Layer 6 of a small transformer language model trained on English Wikipedia (14 layers, counted from 0, width 64).
A neuron's activation on a vector x is SiLU(gate . x) times (in . x), where the dot is the dot product.

Input weights of the MLP neurons that the questions are about. A number n stands for n times 0.007.
n7 gate: 3 17 -1 -67 24 -30 2 -13 -17 -4 -24 -2 -24 -17 -86 0 16 -30 -26 -12 -86 -22 5 11 19 -37 52 11 26 1 22 -22 11 54 40 -1 12 -5 -43 -51 9 -19 7 -8 4 -1 -17 -25 -25 -23 40 24 -24 -21 -22 -16 -55 0 29 -26 -16 -1 63 -43
n13 gate: -9 4 -10 31 -33 44 -53 -4 0 15 21 30 37 41 -32 0 -39 26 -36 39 -5 -27 19 -43 51 3 -15 -30 28 17 -51 -56 -11 -12 43 24 -2 14 23 -65 3 48 40 25 -4 -2 3 -22 4 4 -39 22 8 20 12 65 -1 11 -25 -24 12 -11 26 6
n23 gate: -6 0 -29 -31 -23 -44 34 -25 39 -23 30 -62 -14 3 -20 26 -36 -30 -26 20 17 5 -4 -6 14 -13 -24 -27 -3 4 2 23 37 -31 5 63 -19 15 -31 -7 0 -44 37 4 -19 -7 -57 15 57 -25 12 -37 -39 -23 -3 -9 -8 9 38 6 4 -49 -28 31
n29 gate: -17 14 -9 22 16 15 0 27 -7 -13 14 5 -10 -31 -22 -56 -18 24 -20 -32 2 -7 -5 -20 -2 -20 3 18 20 -4 -7 15 -49 5 20 -25 -2 -1 25 25 47 -69 -6 19 -9 1 29 -12 -17 6 -31 24 -24 26 13 -14 35 17 9 15 -34 20 -10 -65
n32 gate: 2 -34 9 -3 9 -32 -3 17 24 4 20 -19 20 -47 21 73 -10 12 -5 -12 10 2 13 14 -11 62 18 -18 35 9 -21 39 26 5 11 -14 16 33 32 -21 -21 10 16 -24 1 -12 -31 -16 -11 25 -20 -60 2 -21 38 78 -47 17 22 -16 0 -26 30 43
n44 gate: 23 33 2 -14 18 33 -6 13 30 21 -22 -6 45 -31 -6 -19 -35 -13 -7 13 12 8 -64 22 -1 41 9 26 -3 26 31 19 6 -5 20 3 -1 -7 14 -7 -8 4 -3 -41 -16 -16 34 -17 -80 -18 3 -14 -21 11 -6 41 -56 -2 14 -16 58 21 24 13
n57 gate: -46 13 3 14 18 -1 -11 -28 24 -34 -20 -17 -19 -29 45 34 -27 -14 1 -17 56 -65 30 -42 -8 44 22 5 -50 -39 -6 -2 -25 43 -18 -14 13 -1 -3 41 -47 20 8 7 -33 48 42 -31 31 -9 -4 -26 -48 -38 10 26 -49 -53 -45 18 -8 0 -37 22
n64 gate: -28 -3 -66 -2 -23 -40 -7 2 -3 -2 32 -1 -25 -5 15 6 -47 27 34 40 14 -63 16 -72 25 27 -56 -12 12 0 0 27 39 -5 10 29 1 -30 -3 20 12 7 -24 19 31 40 -29 -17 -8 21 12 30 -34 -13 8 8 -13 -6 35 -40 22 -4 63 18
n81 gate: -24 -4 16 -36 -39 30 -4 -46 -25 -23 -7 22 -11 47 -34 20 4 12 -25 27 16 -23 30 15 47 8 -26 47 -16 34 20 16 -3 -3 -18 -18 22 5 9 45 -25 33 -37 12 -31 22 -3 9 0 -14 42 -17 -6 -10 -9 -21 39 3 -67 -13 -11 51 3 -1
n83 gate: 0 71 -48 -5 -25 30 -11 -25 -8 6 36 7 6 -89 -8 -40 50 -4 0 -8 1 -22 42 -24 -23 6 8 32 -11 -60 6 -43 -12 18 -20 -39 6 -59 -18 25 19 -21 -16 4 68 36 -4 -25 -32 22 7 37 3 -26 -45 26 -8 -5 19 -8 -7 5 -58 26
n133 gate: 19 33 -34 -28 -6 -15 36 -29 -27 -67 -7 -10 -31 22 38 1 -9 47 21 26 -31 -42 9 -6 0 19 -12 -39 33 47 35 -9 -48 -21 61 0 13 -5 26 -19 -20 -7 -36 41 10 17 24 -8 -79 -25 -13 -31 13 5 16 -18 -35 -32 43 -2 7 32 -5 -15
n172 gate: 46 -49 -10 10 -22 24 -27 -31 9 71 13 13 17 12 0 -10 -7 -32 -47 32 10 -31 -21 14 -14 41 49 -34 -63 -1 6 9 -24 16 -94 35 -31 -2 14 32 23 -39 30 13 -10 -2 36 6 16 59 27 30 0 16 19 -20 12 30 0 9 -22 4 -14 39
n174 gate: 2 -30 -27 11 -25 90 -10 -5 -4 -16 -4 -51 26 -24 18 1 -19 8 20 63 -8 8 37 -27 30 11 -52 -6 30 18 9 17 5 -36 38 -49 31 24 -10 -16 57 -7 -8 7 -59 54 17 1 23 39 9 -44 40 -43 -53 46 12 -7 -11 -19 19 -4 28 -33
n184 gate: -34 -52 -13 -19 -37 90 -9 -12 -32 -25 2 52 18 13 -6 -13 25 -70 35 10 16 52 -5 10 -4 12 34 5 -35 -22 10 -15 -4 14 -6 29 27 8 -29 -28 -13 24 16 56 37 -9 -11 19 20 6 7 15 -5 15 2 -23 -25 -37 11 -60 -38 -7 -2 7
n7 in: -65 40 25 -21 2 -41 -42 -3 -8 -15 -37 -48 -15 -31 10 -3 -12 40 48 52 -28 -13 13 -7 29 32 -43 -5 -55 42 7 32 47 5 20 -17 27 -25 51 27 28 -31 -17 -1 -28 20 3 11 -12 47 18 9 3 -39 -6 25 23 26 17 35 -27 11 1 -17
n13 in: -26 10 -35 42 -40 7 4 18 -6 -18 -18 47 5 3 -35 -6 -21 -13 -24 49 -5 -49 17 4 -26 42 7 41 25 17 -25 7 -14 13 47 -27 -16 -40 -1 -29 -32 8 -6 18 17 -17 -8 -24 -59 43 25 19 4 17 4 20 21 -45 -26 0 -20 3 -44 31
n23 in: 10 10 -11 10 -17 8 -32 -40 -8 -27 -20 23 10 -29 0 22 6 -36 -42 19 23 -15 -2 6 -34 -10 24 34 -19 -41 32 10 6 -32 11 -21 15 -10 -62 -22 33 -71 -36 -3 16 28 12 0 40 -21 14 -38 -14 1 -5 -4 -13 15 -12 -27 -1 -22 -2 8
n29 in: 2 29 -7 31 -6 -42 8 -14 35 -12 48 12 -2 -14 -45 7 25 9 -8 0 1 -28 -10 28 -21 1 -13 1 26 35 -3 44 -75 -7 32 -27 15 -22 33 -21 51 -42 5 22 -20 38 10 -5 13 -8 10 -4 -25 9 27 -4 -33 -2 35 2 -63 14 -18 8
n32 in: 9 -4 16 2 -19 28 16 -5 -41 -44 -1 3 39 14 1 18 4 -8 -14 26 -56 -3 17 -86 -12 9 24 26 -39 0 53 1 -8 16 16 -2 10 -17 -30 -4 -5 -16 -14 0 -41 16 33 7 -27 -40 -16 18 0 12 -3 -3 54 -17 30 -7 5 23 -13 -18
n44 in: -13 -36 -33 -21 -1 7 40 -16 15 16 30 6 2 3 -40 21 -13 5 14 -10 11 -49 34 -22 7 -38 -4 14 -19 -8 50 9 10 36 43 -4 -6 42 -13 -35 38 -25 -12 27 38 58 18 8 25 -2 -7 7 -8 -24 -11 -7 -15 -16 -25 -56 -28 13 -21 57
n57 in: 11 -11 14 -13 5 -27 -18 -4 14 -25 19 52 49 29 45 27 1 27 -11 -39 15 -65 -6 14 5 13 -1 -3 -13 9 28 -12 -14 1 -19 19 -32 27 1 -46 8 27 -25 18 0 -14 37 -3 -27 -10 -43 -42 -12 -60 -30 3 7 -6 14 -29 14 -57 4 -2
n64 in: -14 4 -11 -37 6 -7 9 -15 11 -10 26 -33 -13 22 -11 6 -10 28 9 -14 25 1 -24 24 5 -44 -16 1 -24 4 2 36 25 16 -16 31 -29 33 1 -30 44 9 36 33 4 6 -45 -25 15 3 5 26 -9 2 -30 -1 29 -15 -8 -30 36 -10 82 -4
n81 in: -4 2 -30 -46 -7 30 5 -1 1 2 14 -29 -19 -13 -1 -4 -34 17 -19 -66 4 -2 10 -40 14 -25 10 28 33 -7 9 -29 -24 40 -44 1 5 28 -6 34 1 -4 -16 -15 9 -15 39 12 11 -39 51 -39 -19 -5 67 -8 -12 -31 -4 7 5 2 -18 -38
n83 in: -23 20 46 44 24 3 21 -55 -14 -30 25 -40 -6 15 -36 -62 38 18 -44 -17 28 -65 -4 16 -17 7 26 20 -11 5 -6 -51 -29 25 -35 -21 -26 -13 27 58 0 -3 -18 -30 21 13 33 22 60 -31 13 -17 -4 -22 -13 -10 15 -9 42 21 27 5 36 -23
n133 in: -37 -25 -43 -10 12 15 35 -38 -38 -5 -14 32 -49 1 -10 32 -48 8 -55 43 -33 -41 9 -36 38 6 -26 49 -59 17 18 -47 -8 22 24 18 5 1 4 -16 20 23 -9 -4 -10 15 -15 -8 21 -8 33 41 14 -33 18 -7 23 -24 -19 -12 -19 2 0 -2
n172 in: 35 13 -19 45 8 4 -22 20 45 16 1 -8 9 53 22 42 6 -44 26 -27 -17 -47 31 -7 27 1 -14 -28 8 -39 -20 -37 -10 27 15 -25 -6 -17 23 -33 -44 14 -7 -4 -37 0 -75 -22 41 -44 39 -21 1 -5 31 0 18 -36 43 -12 14 -23 14 -5
n174 in: 15 16 3 -32 -2 9 -7 -5 -22 10 44 1 -39 -8 -29 -8 7 33 4 0 21 21 34 13 -73 -16 -32 42 -16 25 -3 13 47 23 -32 23 -56 38 17 40 1 9 36 26 -6 18 21 29 25 15 41 6 64 29 7 -37 -22 1 17 8 20 -31 -26 40
n184 in: -59 17 -7 14 39 -19 -6 65 15 -26 -25 -6 15 -32 -26 26 -4 42 -70 -18 14 -34 -31 -35 22 12 -4 16 52 17 32 15 5 -17 90 19 -30 40 33 -12 3 36 -10 37 8 -22 15 18 13 -24 -63 -6 14 -45 -4 49 3 -2 -9 -3 -2 39 19 6

Each question shows a token from some text and the vector x that enters the MLP there. A number n stands for n times 0.035.

"ot": 28 13 -37 45 18 10 0 14 16 -8 -20 -25 1 16 0 10 21 45 1 -39 56 28 41 -13 13 -13 -25 -13 35 7 22 32 8 25 -11 -28 -26 8 2 -16 16 -10 -28 15 27 -27 18 -2 65 13 -5 18 -40 12 19 5 22 25 0 12 -59 35 -23 19
The most active neuron and its activation: n29, at about 4.2

"b": 57 26 5 6 20 3 46 -3 -7 20 -16 1 -7 11 25 -21 16 3 40 -45 40 28 14 -29 -39 11 -41 7 7 8 6 3 35 2 -24 -41 -17 -14 24 -24 20 -17 -47 -3 -14 -17 14 -16 13 -29 14 -18 6 14 -7 8 3 -51 7 8 -22 -9 -56 23
The two highest activations, in order: n184, n64

"B": 1 -4 3 19 20 2 42 -19 34 3 -9 17 34 18 -5 33 15 -6 27 -18 45 15 29 56 -14 3 -29 19 40 2 -13 3 3 12 -36 -20 -26 -36 47 -46 9 10 -25 -22 -3 -31 21 -15 1 -40 19 8 -1 19 7 -9 4 -20 15 30 -31 36 -18 41
The neuron with the highest activation: n7

"ic": 15 33 19 14 10 -22 17 -9 -27 10 -35 6 -12 53 -5 14 34 20 3 19 45 40 -18 -35 12 -4 -41 10 -23 -21 -18 3 -24 16 1 -34 -39 -14 -17 -40 2 -19 -9 -44 -3 -31 10 -49 -9 -3 -9 -5 2 25 -14 26 27 -6 21 20 8 35 -14 47
The most active neuron and its activation: n174, at about 0.21

"ed": 20 6 6 20 -42 -22 -11 20 -46 30 -4 19 6 15 -32 -5 -5 12 14 -27 35 31 28 -9 1 -2 -40 -25 -15 -4 -3 -20 40 23 8 -11 -14 55 -9 -35 29 -7 -22 -38 12 -21 2 -29 4 -29 -12 33 12 1 20 -17 23 -35 6 1 -46 40 -25 45
The neuron with the highest activation: n13

"ang": -4 2 -11 19 38 -31 33 -30 -38 -12 -1 -11 24 15 -46 29 3 5 3 -9 -1 76 37 3 -18 -19 -39 -14 24 12 -11 -5 47 16 2 -51 22 -14 32 -17 20 -7 -6 -29 35 -22 7 -4 -5 1 4 14 -8 2 -9 29 55 -10 16 17 -20 8 -4 49
The neuron with the highest activation: n57

"oc": 37 31 -1 25 38 -34 7 5 -38 -16 -9 -23 20 -7 4 -2 33 18 9 -35 49 42 6 -9 6 -4 5 11 22 -2 -34 40 -5 11 -18 -3 -45 6 -41 -40 19 -35 -23 3 -42 -32 35 -25 27 1 -20 39 9 20 -3 -7 21 9 -13 26 4 18 -21 44
The three highest activations, in order: n29, n133, n7

" c": 24 -1 -42 12 -1 4 -9 9 -33 10 -41 -21 -7 37 -28 -6 12 19 17 -31 -12 24 53 -16 -3 20 -28 -2 44 11 -6 57 7 6 -28 21 -35 6 -7 -45 14 -2 -22 -36 2 -8 42 -17 29 -6 -6 40 -8 -2 -13 2 8 -12 -6 8 -24 -4 1 44
The neuron with the highest activation: n174

"f": 3 1 -2 46 -34 41 18 -4 18 16 -28 -9 30 64 -18 22 -14 -1 12 -35 30 3 12 -8 -23 11 -24 2 11 14 5 1 13 18 -20 -15 -9 12 -44 -11 10 -41 -24 -42 2 -52 14 -36 33 -26 8 -24 -2 -17 6 -8 1 -55 7 34 11 39 -38 -7
The three highest activations, in order: n81, n7, n23

"ul": -22 -13 0 22 7 -58 33 -10 -40 -7 10 -13 20 -14 -38 12 32 27 39 -20 51 13 -48 -12 12 -31 -27 -4 -11 4 3 -10 25 33 -8 -17 14 -14 -29 -31 -33 -21 -44 10 -9 -43 4 -28 2 -18 13 54 35 -2 -10 26 10 -11 8 -5 -22 8 10 26
The neuron with the highest activation: n64

"–": 7 21 -11 19 22 -29 22 -13 -1 31 -38 27 -16 34 2 -3 -13 17 23 16 7 20 27 -6 25 -17 10 28 36 26 -3 -5 19 13 -18 7 -1 31 6 -63 45 -16 -58 -56 7 -19 -1 -8 16 -11 -28 -4 29 22 -18 -14 2 -24 -6 31 -22 -1 -19 21
The two highest activations, in order: n83, n32

" in": 49 35 -5 15 17 -20 3 -3 -31 18 -25 13 3 2 -17 5 4 32 28 -23 -9 -3 15 6 -21 8 -25 -12 14 11 -30 -6 5 29 -12 11 5 2 -13 -34 8 -10 -41 -43 -23 -54 28 -25 43 -3 -19 41 -29 -7 -9 -26 -9 6 3 13 -38 -6 -7 67
The three highest activations, in order: n184, n64, n81

"e": -1 15 -5 36 31 -16 -11 -10 -49 7 -48 19 36 29 -37 19 15 2 -3 -6 -3 -9 7 -29 -18 20 -29 -38 17 13 19 25 33 11 -25 24 10 -10 7 4 -2 1 -25 -15 19 -68 20 -37 -5 -43 -42 25 61 3 -12 -3 25 -2 24 26 4 -1 -15 15
The neuron with the highest activation: n81

"l": 2 31 20 36 29 -4 8 3 -5 -2 -41 -1 16 17 -21 -18 -8 -8 40 -45 42 -27 -20 -29 8 -26 -22 4 5 -6 24 -28 36 26 -5 -37 29 -41 14 -19 20 -16 1 -42 -47 -51 14 -48 9 -18 10 16 33 12 -16 15 26 -32 17 6 -22 4 -1 -6
The two highest activations, in order: n7, n83

"or": 2 25 -9 39 31 -24 35 -21 3 9 -28 -23 17 25 28 33 32 18 7 -41 32 -1 -3 -16 -37 -2 -31 10 -20 7 29 5 18 19 10 -20 -22 -17 18 -45 19 -4 0 -24 -19 -56 -4 -14 -1 -35 4 -4 23 -13 12 7 4 -16 -10 -15 -44 -12 -3 67
The most active neuron and its activation: n57, at about 1.2

" pro": 20 -23 -13 39 14 -6 18 -13 -12 13 -41 19 6 -15 -15 5 -3 34 22 -36 -24 4 38 -18 -55 -6 -9 -13 28 34 -23 35 -5 -8 0 -15 -12 -9 12 -21 0 -31 -30 -32 -22 -19 44 -24 62 -14 -17 41 3 6 19 13 10 14 15 15 -31 -3 -21 43
The neuron with the highest activation: n29

"it": -21 -13 -48 23 -20 24 17 -30 -33 -4 -24 -8 22 54 20 41 -1 11 17 -9 25 37 9 -18 11 -28 -15 -42 13 -1 -40 1 -19 17 0 -7 -48 24 -25 -29 10 3 -8 2 -23 -48 19 -7 9 14 -47 32 0 35 12 -5 42 1 13 -19 -29 38 -17 37
The most active neuron and its activation: n13, at about 2

"ly": -5 -5 10 -12 -14 -12 -10 0 -20 12 -28 -5 14 26 1 18 15 25 20 -37 15 29 15 -33 -2 14 -24 -24 -16 -14 -30 -5 37 32 -21 -4 33 1 21 -49 32 -5 -37 -25 -11 -27 -32 -36 10 -47 -20 34 -23 10 -10 -1 13 -30 10 13 -65 44 7 17
The neuron with the highest activation: n174

"5": 18 18 -42 5 26 -24 -21 -34 20 -28 -20 -22 23 27 -18 1 17 30 10 8 7 13 -32 -37 5 -9 -23 -5 28 8 -7 3 33 17 3 -25 -5 -10 -4 -50 14 -15 -50 -4 -5 -22 13 13 -11 -7 -9 -16 2 -14 35 -27 59 -17 -5 34 10 40 -15 51
The neuron with the highest activation: n81

"3": 5 24 -15 8 2 -29 -10 -33 -16 -1 -36 -10 6 33 -13 16 13 13 9 -14 10 9 -13 -15 -7 -41 -36 -17 9 8 -30 -3 38 30 -5 -7 -3 -15 -2 -51 33 -10 -45 -23 22 -3 6 8 -7 -22 12 -17 -9 -7 21 -32 38 -41 -4 11 -13 32 0 74
The neuron with the highest activation: n64

" S": -8 9 -36 -6 47 -12 -18 -51 -3 9 -33 -13 18 32 -32 8 -13 4 34 -6 15 30 19 -18 -16 35 -5 -23 32 8 1 38 11 14 -10 12 7 15 -11 -27 27 24 -19 -54 -9 -33 18 -26 27 -3 -11 51 10 -6 25 20 21 -17 -5 31 -23 3 -7 38
The most active neuron and its activation: n83, at about 0.34

"p": -4 5 -42 20 -12 -5 24 -13 -23 -14 -34 12 4 -1 -13 49 32 7 8 -26 16 26 -6 -28 23 40 -21 -23 65 27 -24 -11 -3 15 0 27 -50 26 -1 -32 22 -25 -7 -35 23 -26 51 -44 31 -19 16 22 23 21 -2 -21 8 0 -5 -1 26 5 -22 10
The three highest activations, in order: n13, n7, n133

"d": -12 2 -3 0 -16 -12 13 23 -35 -8 -19 -11 16 22 -18 19 -27 8 13 -34 7 12 27 -11 -34 -35 -18 -9 34 15 0 -8 41 9 -5 -8 11 53 0 -51 24 -6 -1 -34 8 -37 2 -33 14 -30 -14 60 32 8 34 13 30 -3 38 2 28 32 -9 34
The two highest activations, in order: n32, n83

" G": 21 17 -28 3 26 18 13 -33 -18 40 -40 -6 20 21 -9 31 13 -7 29 -9 46 12 29 17 -19 40 -10 15 39 20 3 35 42 17 -24 15 -5 11 -22 -29 21 25 -22 -59 -8 -4 26 -28 1 -8 -5 53 9 4 -2 -13 30 -32 -1 18 -6 9 9 36
The neuron with the highest activation: n44

"\n": 11 43 2 26 26 -29 -28 -6 2 7 -26 30 19 25 4 -4 -13 6 13 -22 -11 -1 15 -42 -16 -12 -2 22 -18 -13 -14 26 34 -12 -18 -1 28 25 16 -51 30 19 -27 -50 -28 -37 47 1 29 6 3 41 -19 24 2 4 8 -9 4 25 -13 23 -52 34
The neuron with the highest activation: n64

"ab": 27 0 2 41 -7 -8 71 -30 -11 7 -43 42 51 22 -11 2 12 -14 21 -20 55 -9 7 -17 -27 -22 -39 9 3 -2 -22 -7 4 4 -18 2 -3 -17 21 -39 -1 11 -11 -5 5 -52 22 -33 20 -20 -5 -3 -22 24 -15 22 -12 -27 4 5 -42 5 -9 30
The neuron with the highest activation: n13

"x": 9 21 10 18 2 -20 -20 -8 0 21 -9 7 -17 35 -17 11 2 13 45 -34 20 25 -30 -32 12 -32 -26 -20 -9 22 8 -6 21 8 13 7 9 2 25 -16 31 -30 -34 -36 24 -38 -20 -33 20 -23 -9 20 -34 -3 -4 17 33 -54 8 20 -50 33 -36 42
The three highest activations, in order: n29, n174, n57

" re": -18 -14 -39 21 13 -18 -22 -14 -14 22 -45 11 12 10 -25 15 15 23 20 -36 -11 33 29 -34 -30 11 -13 -31 16 31 -18 40 -1 -10 -13 -8 18 -14 8 -24 16 -6 -30 -29 -37 -26 31 -40 50 -20 -35 42 30 3 -1 -13 24 -15 20 2 -18 2 -21 20
The three highest activations, in order: n29, n83, n81